Layer 5 of a small transformer language model trained on English Wikipedia (11 layers, counted from 0, width 64).
A neuron's activation on a vector x is SiLU(gate . x) times (in . x), where the dot is the dot product.

Input weights of the MLP neurons that the questions are about. A number n stands for (n - 500) times 0.00075.
n1 gate: 435 554 515 609 414 439 662 475 316 704 488 710 217 496 562 511 460 324 249 454 681 462 398 497 491 450 392 656 305 752 374 406 299 502 604 580 365 541 578 275 457 388 293 781 536 436 392 708 682 424 499 410 606 575 398 335 712 398 507 652 577 456 397 522
n2 gate: 557 636 543 424 496 468 454 158 190 419 458 697 472 556 216 683 520 450 520 553 523 416 354 426 443 544 424 436 419 484 543 616 360 544 624 577 439 575 626 559 498 469 482 718 358 583 281 489 587 735 284 588 571 379 520 441 294 283 456 664 281 367 466 465
n11 gate: 424 317 566 542 616 568 579 457 239 534 350 482 323 459 452 519 519 457 636 489 453 512 568 607 359 483 723 568 392 384 465 623 381 498 535 173 494 431 273 431 381 372 393 416 689 530 362 712 551 402 618 434 265 350 594 358 280 486 590 598 608 385 131 766
n13 gate: 662 219 385 634 456 393 674 684 485 490 606 515 396 556 366 619 495 299 721 506 623 401 253 546 394 441 700 573 346 250 602 456 424 542 437 542 653 156 574 683 323 484 321 312 608 500 482 864 344 438 444 676 646 618 266 324 270 565 337 523 387 501 246 417
n26 gate: 563 655 548 382 557 502 590 451 496 418 375 343 585 462 450 269 609 586 523 667 703 372 378 367 590 650 770 551 567 613 368 337 545 489 662 295 552 591 451 580 636 457 549 330 215 444 603 409 441 575 340 337 581 466 422 411 347 466 316 467 537 416 494 696
n38 gate: 442 569 696 406 319 386 486 535 398 548 441 632 608 520 462 592 743 359 622 533 576 392 644 544 584 457 484 681 258 194 499 508 452 374 730 595 655 668 402 452 391 548 585 233 557 510 200 534 558 334 444 679 435 486 472 532 788 622 434 468 541 565 450 587
n46 gate: 388 281 544 395 198 369 746 237 538 791 574 461 593 506 443 630 529 316 465 611 419 484 586 273 422 390 450 396 533 573 608 325 552 673 454 706 599 424 407 577 698 500 545 452 762 452 517 503 584 193 521 368 515 552 420 517 801 777 355 481 582 477 566 354
n58 gate: 404 845 667 416 284 434 396 376 389 648 543 819 549 356 701 763 629 593 431 634 282 641 518 523 599 442 391 655 507 571 603 595 313 382 601 605 298 488 612 417 562 378 377 418 669 541 611 490 747 371 712 721 405 539 440 579 583 442 418 594 429 659 533 326
n70 gate: 580 494 555 745 564 363 561 471 470 516 331 441 371 563 397 540 227 420 607 333 388 504 530 276 544 388 363 643 467 676 661 318 387 529 501 673 463 318 593 405 308 439 356 394 654 490 735 501 600 541 591 418 619 474 500 377 560 397 412 313 377 317 626 547
n106 gate: 329 370 606 321 355 339 366 688 316 485 429 588 465 314 413 207 512 468 682 457 370 245 252 495 707 401 519 602 585 302 433 452 415 763 494 407 436 462 616 472 280 740 625 617 382 458 465 449 436 482 686 302 517 615 588 219 585 523 451 595 687 530 335 576
n118 gate: 596 369 497 306 553 490 718 414 567 483 477 530 848 500 402 754 86 386 573 708 501 611 353 517 469 623 477 299 657 704 236 567 451 493 483 543 590 336 417 870 512 725 610 414 723 516 540 674 491 541 557 502 453 483 464 522 558 438 441 371 424 588 513 316
n126 gate: 386 762 464 690 479 558 369 585 354 554 337 448 275 319 421 638 341 356 422 529 464 550 448 528 496 540 550 457 98 391 354 509 506 718 658 652 292 545 730 511 562 313 519 651 457 330 465 621 434 558 485 424 466 500 643 569 568 430 578 601 425 338 501 546
n149 gate: 435 360 685 525 341 666 544 429 468 330 382 503 790 840 471 529 631 484 582 515 438 456 329 675 548 507 506 398 554 522 491 509 341 801 278 451 523 366 434 559 495 401 445 590 563 582 633 278 520 373 613 451 647 575 577 222 422 484 349 579 638 506 641 522
n150 gate: 332 716 591 518 303 510 588 416 261 461 564 801 422 771 400 271 513 697 577 515 486 677 541 686 381 720 527 592 463 700 358 581 460 436 463 493 480 438 675 551 567 634 718 570 689 474 515 452 352 608 336 381 640 599 613 303 401 615 544 735 200 498 599 505
n155 gate: 523 569 396 434 431 147 339 786 480 633 586 470 502 707 466 467 267 259 741 713 403 371 548 485 554 512 574 449 459 425 380 511 378 477 731 753 374 518 419 546 550 611 387 570 633 457 687 631 442 483 591 362 591 726 653 347 438 501 480 691 570 682 465 711
n159 gate: 524 436 388 274 456 494 597 543 392 716 205 282 454 454 686 443 630 579 673 471 633 540 454 377 548 411 527 639 553 524 318 634 543 411 519 592 539 557 593 667 347 467 689 617 526 558 485 702 102 553 491 318 560 346 685 690 495 648 254 416 295 300 408 465
n163 gate: 586 572 558 475 483 346 469 241 334 397 528 542 615 195 671 588 307 501 519 467 397 539 567 460 598 413 427 622 383 484 296 563 474 441 326 384 482 526 518 541 515 687 379 651 473 415 474 682 416 596 543 550 207 670 501 501 549 557 301 441 663 572 328 235
n171 gate: 399 727 549 555 534 559 613 610 621 568 509 509 362 662 296 544 393 461 517 582 412 373 459 611 573 606 583 245 480 336 447 324 520 779 605 811 437 366 450 518 451 519 344 800 618 547 589 333 394 504 451 349 542 567 402 567 507 527 513 510 455 615 703 503
n181 gate: 592 625 517 427 515 397 483 498 544 726 645 545 320 580 616 597 413 493 444 495 525 601 619 690 674 595 657 906 398 450 627 268 523 467 687 540 456 689 523 645 736 586 280 442 612 436 492 439 455 712 545 341 778 332 539 243 480 521 682 509 476 549 519 439
n1 in: 482 553 504 374 492 610 412 458 408 333 543 25 235 528 579 573 603 403 330 575 587 443 466 412 559 288 503 599 408 432 369 394 592 303 562 534 512 494 724 644 570 332 458 522 400 573 687 499 309 235 496 282 536 400 591 458 470 490 549 504 572 478 384 474
n2 in: 447 446 527 442 545 449 552 322 409 449 561 422 431 611 387 542 506 402 420 668 730 489 510 624 463 535 290 392 776 648 636 634 633 643 568 591 518 280 397 550 563 291 762 563 482 507 206 478 404 392 558 365 619 587 492 665 612 340 409 654 326 493 457 507
n11 in: 338 506 443 473 575 549 350 259 603 340 602 497 466 691 623 616 329 437 539 389 511 478 543 449 516 483 616 418 510 554 636 273 612 747 598 356 550 225 718 501 402 598 525 541 503 404 392 568 494 387 460 533 454 596 461 422 559 516 372 464 508 547 706 549
n13 in: 318 467 550 335 480 497 607 468 403 662 539 309 558 647 412 534 449 346 629 396 299 505 441 612 600 508 491 753 186 319 425 347 297 462 634 427 418 387 584 483 518 422 482 523 760 340 314 588 545 544 365 528 263 565 466 539 597 457 532 432 559 627 426 322
n26 in: 662 688 641 534 560 450 636 442 524 741 576 510 482 415 294 297 416 691 392 592 625 362 476 635 594 639 453 425 692 540 460 429 375 434 617 189 407 434 613 416 614 427 587 430 513 618 484 311 524 611 460 362 519 554 420 643 419 455 537 591 388 595 736 767
n38 in: 656 411 573 586 408 506 662 461 474 557 316 312 554 590 541 482 434 307 566 681 248 521 539 571 682 456 312 591 433 473 403 753 573 464 447 679 313 793 424 405 465 299 603 610 552 343 420 542 643 544 422 386 520 438 562 713 509 667 474 743 495 539 415 338
n46 in: 560 475 614 402 597 634 394 588 491 474 532 503 514 275 495 484 311 517 560 551 437 659 783 415 552 498 434 624 285 533 465 353 595 508 675 436 391 600 773 615 657 683 590 654 552 583 729 313 531 441 269 632 327 415 463 516 607 630 412 449 592 588 634 657
n58 in: 817 829 755 329 496 444 463 441 646 562 387 460 606 650 443 412 498 610 627 548 690 408 599 694 384 407 448 730 617 718 660 561 641 654 497 486 505 465 445 316 481 431 481 433 701 327 545 487 517 476 592 475 497 662 424 293 521 465 606 527 445 595 466 558
n70 in: 454 541 565 571 458 375 528 376 635 619 420 639 389 526 497 671 549 607 611 460 281 557 508 467 465 387 537 464 561 596 603 791 545 543 453 441 399 468 461 362 276 626 411 500 511 529 554 469 610 452 496 431 472 317 377 395 512 445 739 381 400 662 471 360
n106 in: 320 580 614 706 480 653 479 479 641 533 629 632 422 362 443 389 455 434 543 517 462 513 693 473 524 637 442 447 753 368 565 619 656 240 433 646 580 576 391 548 554 390 347 428 554 494 621 466 505 271 543 690 391 430 525 451 345 623 542 547 557 599 602 641
n118 in: 455 431 615 699 273 352 450 394 451 450 366 455 582 318 419 399 480 722 604 703 656 507 572 449 661 321 424 436 665 482 535 623 456 423 290 320 531 522 565 579 582 494 403 712 382 455 656 452 341 663 548 485 455 485 566 724 505 385 314 588 511 695 460 393
n126 in: 399 776 222 483 482 403 476 699 474 532 388 456 444 560 395 527 586 738 594 783 453 474 268 333 624 727 509 463 503 530 661 494 427 469 424 579 721 508 551 593 441 702 455 417 435 498 294 665 599 595 484 321 407 432 512 638 460 390 615 444 451 458 534 372
n149 in: 465 453 461 490 657 396 612 399 494 372 521 515 397 558 370 722 458 643 358 670 465 534 475 326 450 390 523 462 297 599 566 411 321 430 543 495 610 730 356 456 446 551 486 397 432 389 496 535 551 465 769 492 666 284 637 344 512 521 490 605 435 658 530 329
n150 in: 630 671 461 377 430 490 471 432 496 714 354 469 327 544 413 281 717 561 374 438 535 483 198 567 448 349 421 359 445 474 565 380 451 485 542 471 576 332 757 474 552 300 599 733 465 369 510 362 501 523 531 530 711 329 633 546 552 478 498 434 449 552 276 515
n155 in: 446 544 388 442 610 633 593 564 328 234 672 656 545 570 394 301 628 380 625 570 462 556 520 442 506 656 777 503 533 568 546 377 521 578 494 365 392 365 642 679 324 695 509 659 471 496 677 379 701 472 663 308 353 541 382 465 489 323 428 455 586 547 527 497
n159 in: 555 731 388 625 482 535 529 582 563 441 413 498 422 399 482 748 481 660 522 366 731 554 489 562 639 533 686 682 314 602 388 562 328 652 423 441 367 482 569 477 514 352 566 378 389 521 346 585 305 537 325 664 454 193 484 547 533 457 454 341 291 767 410 616
n163 in: 249 779 725 695 444 385 556 457 440 536 441 506 548 337 527 285 387 557 690 540 555 515 416 399 627 441 562 507 455 583 611 542 437 363 580 584 282 449 428 376 486 665 502 418 539 371 542 470 581 650 188 545 430 544 572 529 533 485 593 712 395 456 283 399
n171 in: 246 463 611 432 417 378 622 617 461 329 533 401 377 796 396 465 493 310 325 404 445 456 556 604 661 483 464 486 517 483 441 455 400 405 526 437 569 346 587 461 406 596 531 525 411 669 700 374 663 552 458 501 596 422 403 576 199 535 364 568 444 516 514 384
n181 in: 364 247 246 706 597 436 655 581 466 472 539 421 346 347 728 681 453 547 626 564 538 535 563 477 474 537 388 610 417 528 419 531 481 427 504 608 534 539 397 533 403 343 636 436 628 404 510 571 542 645 582 548 460 531 585 292 543 546 450 463 456 576 593 520

Each question shows a token from some text and the vector x that enters the MLP there. A number n stands for (n - 500) times 0.0095.

" as": 481 479 455 364 518 472 471 407 372 423 618 583 615 404 344 480 415 598 561 508 743 768 257 547 558 350 625 294 481 515 475 376 728 477 453 549 713 522 654 537 358 614 546 687 668 482 453 404 561 476 478 552 650 403 542 641 484 466 607 409 487 514 437 381
Which three neurons fire most, strongest first? n118, n150, n2

"on": 391 441 444 359 539 529 291 385 425 491 459 510 470 645 580 484 319 398 568 647 348 534 441 676 636 589 549 512 724 512 423 387 689 593 371 528 707 424 411 506 578 344 497 773 426 644 618 409 503 436 539 439 488 509 362 475 424 384 465 411 427 363 475 545
The most active neuron and its activation: n171, at about 0.95

"R": 379 519 506 480 494 544 314 436 729 427 462 438 389 425 477 527 448 365 485 397 397 281 504 500 593 305 512 486 557 730 602 435 572 576 268 422 649 587 476 331 581 668 438 556 487 366 242 518 493 595 509 548 477 496 546 540 493 542 469 598 487 454 456 592
The most active neuron and its activation: n155, at about 0.26

"\n": 578 485 595 469 497 479 454 375 377 624 491 473 491 700 297 388 641 377 615 499 464 497 555 535 605 465 328 590 481 571 431 617 681 418 405 458 634 648 667 475 554 533 566 415 299 593 556 498 625 585 395 618 550 498 773 418 303 418 586 146 559 457 448 403
The most active neuron and its activation: n150, at about 0.34

" H": 561 460 610 432 579 616 394 505 479 478 512 353 526 435 498 316 463 370 385 479 501 586 489 427 684 609 531 502 367 658 524 549 505 431 408 693 444 552 575 212 417 462 401 472 382 416 442 473 536 422 691 548 410 543 562 371 521 450 553 621 482 314 574 451
The two highest activations, in order: n1, n118

"H": 489 543 458 446 560 404 402 361 609 449 727 350 319 450 563 499 512 351 286 466 445 504 449 622 550 499 538 510 398 699 573 521 530 479 296 606 520 713 481 355 676 492 494 460 557 334 116 604 470 460 604 561 428 536 524 518 528 466 504 505 526 496 397 682
The neuron with the highest activation: n1

"r": 579 415 491 573 631 645 374 472 612 483 520 478 620 439 658 564 374 701 595 521 306 779 401 484 397 230 560 438 463 596 564 537 482 678 389 582 345 558 594 356 554 345 321 609 269 473 436 318 408 476 585 462 548 473 638 461 532 506 478 477 577 291 514 442
The most active neuron and its activation: n149, at about 0.47

" M": 537 509 517 459 549 600 430 463 497 474 525 539 538 524 648 550 487 548 446 453 478 337 481 513 482 462 364 603 339 565 510 565 511 429 413 625 481 530 528 154 439 533 555 342 485 511 391 401 528 514 677 452 468 704 459 492 576 499 428 513 526 390 434 316
The neuron with the highest activation: n58

"F": 451 535 596 386 437 498 526 393 531 397 524 499 547 563 469 341 573 596 386 588 511 514 595 405 700 676 394 372 387 619 739 592 597 398 391 537 439 669 480 331 410 781 506 527 327 528 330 309 462 662 284 485 506 610 537 491 430 412 574 466 467 524 464 696
The neuron with the highest activation: n26

" s": 429 666 471 524 394 629 522 588 382 366 556 571 615 488 673 567 635 584 583 436 329 566 393 369 584 875 695 463 566 498 528 455 468 549 348 506 597 642 416 421 541 546 436 516 567 470 367 425 609 552 805 640 391 641 534 414 678 358 670 459 505 390 383 450
The most active neuron and its activation: n46, at about 0.29

"ell": 455 416 548 416 787 649 452 430 612 525 523 519 427 588 571 568 542 568 499 573 460 541 406 465 392 411 669 671 541 618 585 664 574 602 305 529 537 710 570 443 777 324 497 299 403 531 429 554 549 566 573 405 435 525 337 559 525 507 413 453 472 508 535 467
The most active neuron and its activation: n171, at about 0.31

"es,": 408 493 344 517 508 498 494 397 346 561 589 599 458 585 383 496 617 650 669 681 520 568 510 579 564 347 412 410 577 501 598 522 732 488 277 564 575 450 435 521 508 457 597 668 415 351 797 446 591 503 573 497 518 597 438 528 654 509 540 540 502 421 509 424
The neuron with the highest activation: n150

"ie": 551 661 577 492 815 479 485 504 538 445 626 507 394 419 633 439 412 589 522 652 463 549 557 580 560 585 458 503 568 455 443 430 657 488 365 575 463 361 486 589 484 579 472 536 398 603 506 505 560 500 560 370 326 469 402 596 596 401 634 478 662 476 578 373
The neuron with the highest activation: n150

" and": 546 476 467 516 415 480 549 533 341 463 542 492 487 549 643 519 632 558 409 635 475 479 373 614 534 338 365 292 461 261 597 557 813 501 467 642 620 528 554 494 477 389 510 529 617 488 388 383 705 382 496 550 526 507 397 486 581 468 465 517 438 529 386 468
The neuron with the highest activation: n38

" dec": 540 531 481 328 595 536 588 665 380 385 593 298 605 567 626 646 628 666 620 518 513 637 305 447 314 556 696 473 373 521 624 466 456 582 409 563 583 428 257 482 479 696 571 663 594 452 394 499 553 405 528 656 373 539 674 331 539 265 600 534 552 502 324 488
The two highest activations, in order: n149, n13

" p": 335 491 584 434 554 610 520 862 365 514 582 503 562 446 498 633 442 492 725 326 407 501 484 448 690 575 363 491 497 352 428 414 501 487 318 520 613 333 401 380 615 530 450 534 305 479 637 425 549 639 676 539 407 549 548 576 382 458 524 771 600 466 456 544
The neuron with the highest activation: n106

"L": 395 434 562 527 345 530 379 466 579 480 527 422 463 416 505 389 470 429 463 401 520 282 524 406 637 376 603 336 450 651 541 451 597 417 277 399 606 734 468 414 555 721 442 704 351 433 296 443 503 603 594 560 298 494 606 418 316 535 467 456 637 480 475 462
The neuron with the highest activation: n106

" T": 420 458 455 438 623 480 338 447 461 502 580 569 506 439 628 455 435 341 482 467 655 467 433 432 498 441 276 541 450 527 513 507 480 488 372 533 635 477 463 173 469 484 517 337 444 349 513 425 582 435 547 384 481 615 517 455 512 466 446 586 506 428 464 527
Which three neurons fire most, strongest first? n159, n118, n163

"duc": 532 453 567 385 642 501 589 449 534 402 658 464 406 320 676 557 578 743 550 399 541 760 375 477 469 312 847 552 568 743 426 557 554 451 274 499 684 669 620 550 522 513 581 484 664 542 527 476 566 361 432 548 524 454 464 585 321 468 391 370 352 570 430 462
The neuron with the highest activation: n159

"ap": 340 529 467 470 776 633 471 563 542 316 580 546 352 467 567 683 561 425 572 491 759 544 507 550 377 493 532 552 545 599 397 517 531 506 441 668 576 531 551 467 614 609 418 596 546 511 542 647 483 640 243 507 622 620 452 621 551 391 545 483 500 624 573 215
The neuron with the highest activation: n26

" second": 464 525 365 400 672 482 479 467 478 389 819 569 378 426 530 469 330 633 569 568 690 750 502 573 505 449 503 291 451 696 503 496 518 559 462 446 538 380 629 464 421 326 458 622 590 555 492 454 554 441 600 380 274 658 336 512 297 363 463 371 526 638 303 534
The neuron with the highest activation: n11

"C": 425 564 516 522 659 451 572 478 677 451 463 427 273 397 604 573 532 488 613 474 363 597 492 524 472 450 519 430 373 586 776 644 623 459 419 479 659 444 397 311 616 365 405 480 486 368 328 465 528 526 487 431 392 572 450 597 516 451 372 516 500 588 536 586
The neuron with the highest activation: n11

" |": 539 451 525 432 679 414 423 650 416 573 294 333 574 457 569 344 594 623 265 223 555 478 652 427 689 525 491 437 441 374 581 534 643 523 445 406 388 617 532 451 392 525 488 468 500 562 351 535 385 630 450 637 499 309 498 556 495 413 619 420 554 449 480 402
The two highest activations, in order: n159, n155

" Her": 374 543 359 479 643 321 567 425 456 479 568 474 584 438 696 581 615 617 449 652 648 552 597 528 409 435 308 371 307 602 407 609 665 619 456 584 342 607 324 430 506 534 629 582 520 549 326 296 526 469 439 423 448 694 392 333 528 412 497 431 587 412 521 486
The neuron with the highest activation: n106

"iv": 476 477 470 459 805 346 323 516 606 559 388 601 488 356 307 587 379 530 532 516 483 700 422 466 479 523 458 530 538 593 555 597 464 484 349 609 447 428 666 376 586 379 592 458 480 512 279 604 441 505 604 410 479 540 459 461 533 418 375 529 595 510 527 567
Which three neurons fire most, strongest first? n126, n2, n171

",": 448 376 220 461 529 484 434 458 572 685 547 454 459 444 527 382 470 514 499 457 571 558 587 615 550 316 297 440 635 530 612 407 673 474 255 634 504 644 403 495 588 376 569 541 536 327 371 646 464 473 619 542 531 416 644 526 592 553 392 568 413 623 467 518
The neuron with the highest activation: n171

"k": 338 560 376 519 650 368 318 577 591 453 595 483 353 511 582 403 498 589 459 410 555 641 521 554 291 453 507 713 536 465 361 606 544 666 284 479 537 641 441 574 532 551 398 414 384 397 278 431 570 608 605 388 524 506 470 510 423 388 428 678 543 676 341 427
The two highest activations, in order: n181, n46

" 8": 499 450 434 413 400 714 459 574 772 563 535 470 545 759 588 346 529 577 292 549 480 481 482 404 582 387 447 472 551 500 589 482 616 385 370 474 506 387 630 446 449 499 499 421 444 554 551 389 399 349 421 574 532 657 298 665 358 411 639 550 493 435 637 532
The neuron with the highest activation: n181

"====": 453 508 606 566 427 451 508 509 382 634 551 373 525 721 610 364 653 450 391 535 485 567 476 504 857 509 373 580 375 469 498 717 573 436 385 407 491 572 458 497 500 528 540 469 101 652 636 476 353 606 496 727 495 442 596 492 514 372 457 196 489 385 623 556
The two highest activations, in order: n159, n11

" of": 470 446 394 650 555 454 569 583 416 497 402 500 440 596 573 535 648 603 564 697 561 597 537 539 549 433 553 290 344 370 549 485 843 416 466 632 529 596 498 502 490 362 508 575 410 514 424 347 559 429 594 570 567 580 408 449 518 512 408 447 562 400 497 498
Which three neurons fire most, strongest first? n38, n163, n58

"ing": 439 449 404 552 681 463 424 511 569 495 711 442 390 402 588 421 627 428 438 509 536 353 423 580 506 325 428 529 580 500 544 423 726 547 282 665 548 511 593 596 479 557 502 402 573 475 242 642 614 585 658 485 413 485 426 504 587 514 377 369 480 563 516 513
The two highest activations, in order: n26, n171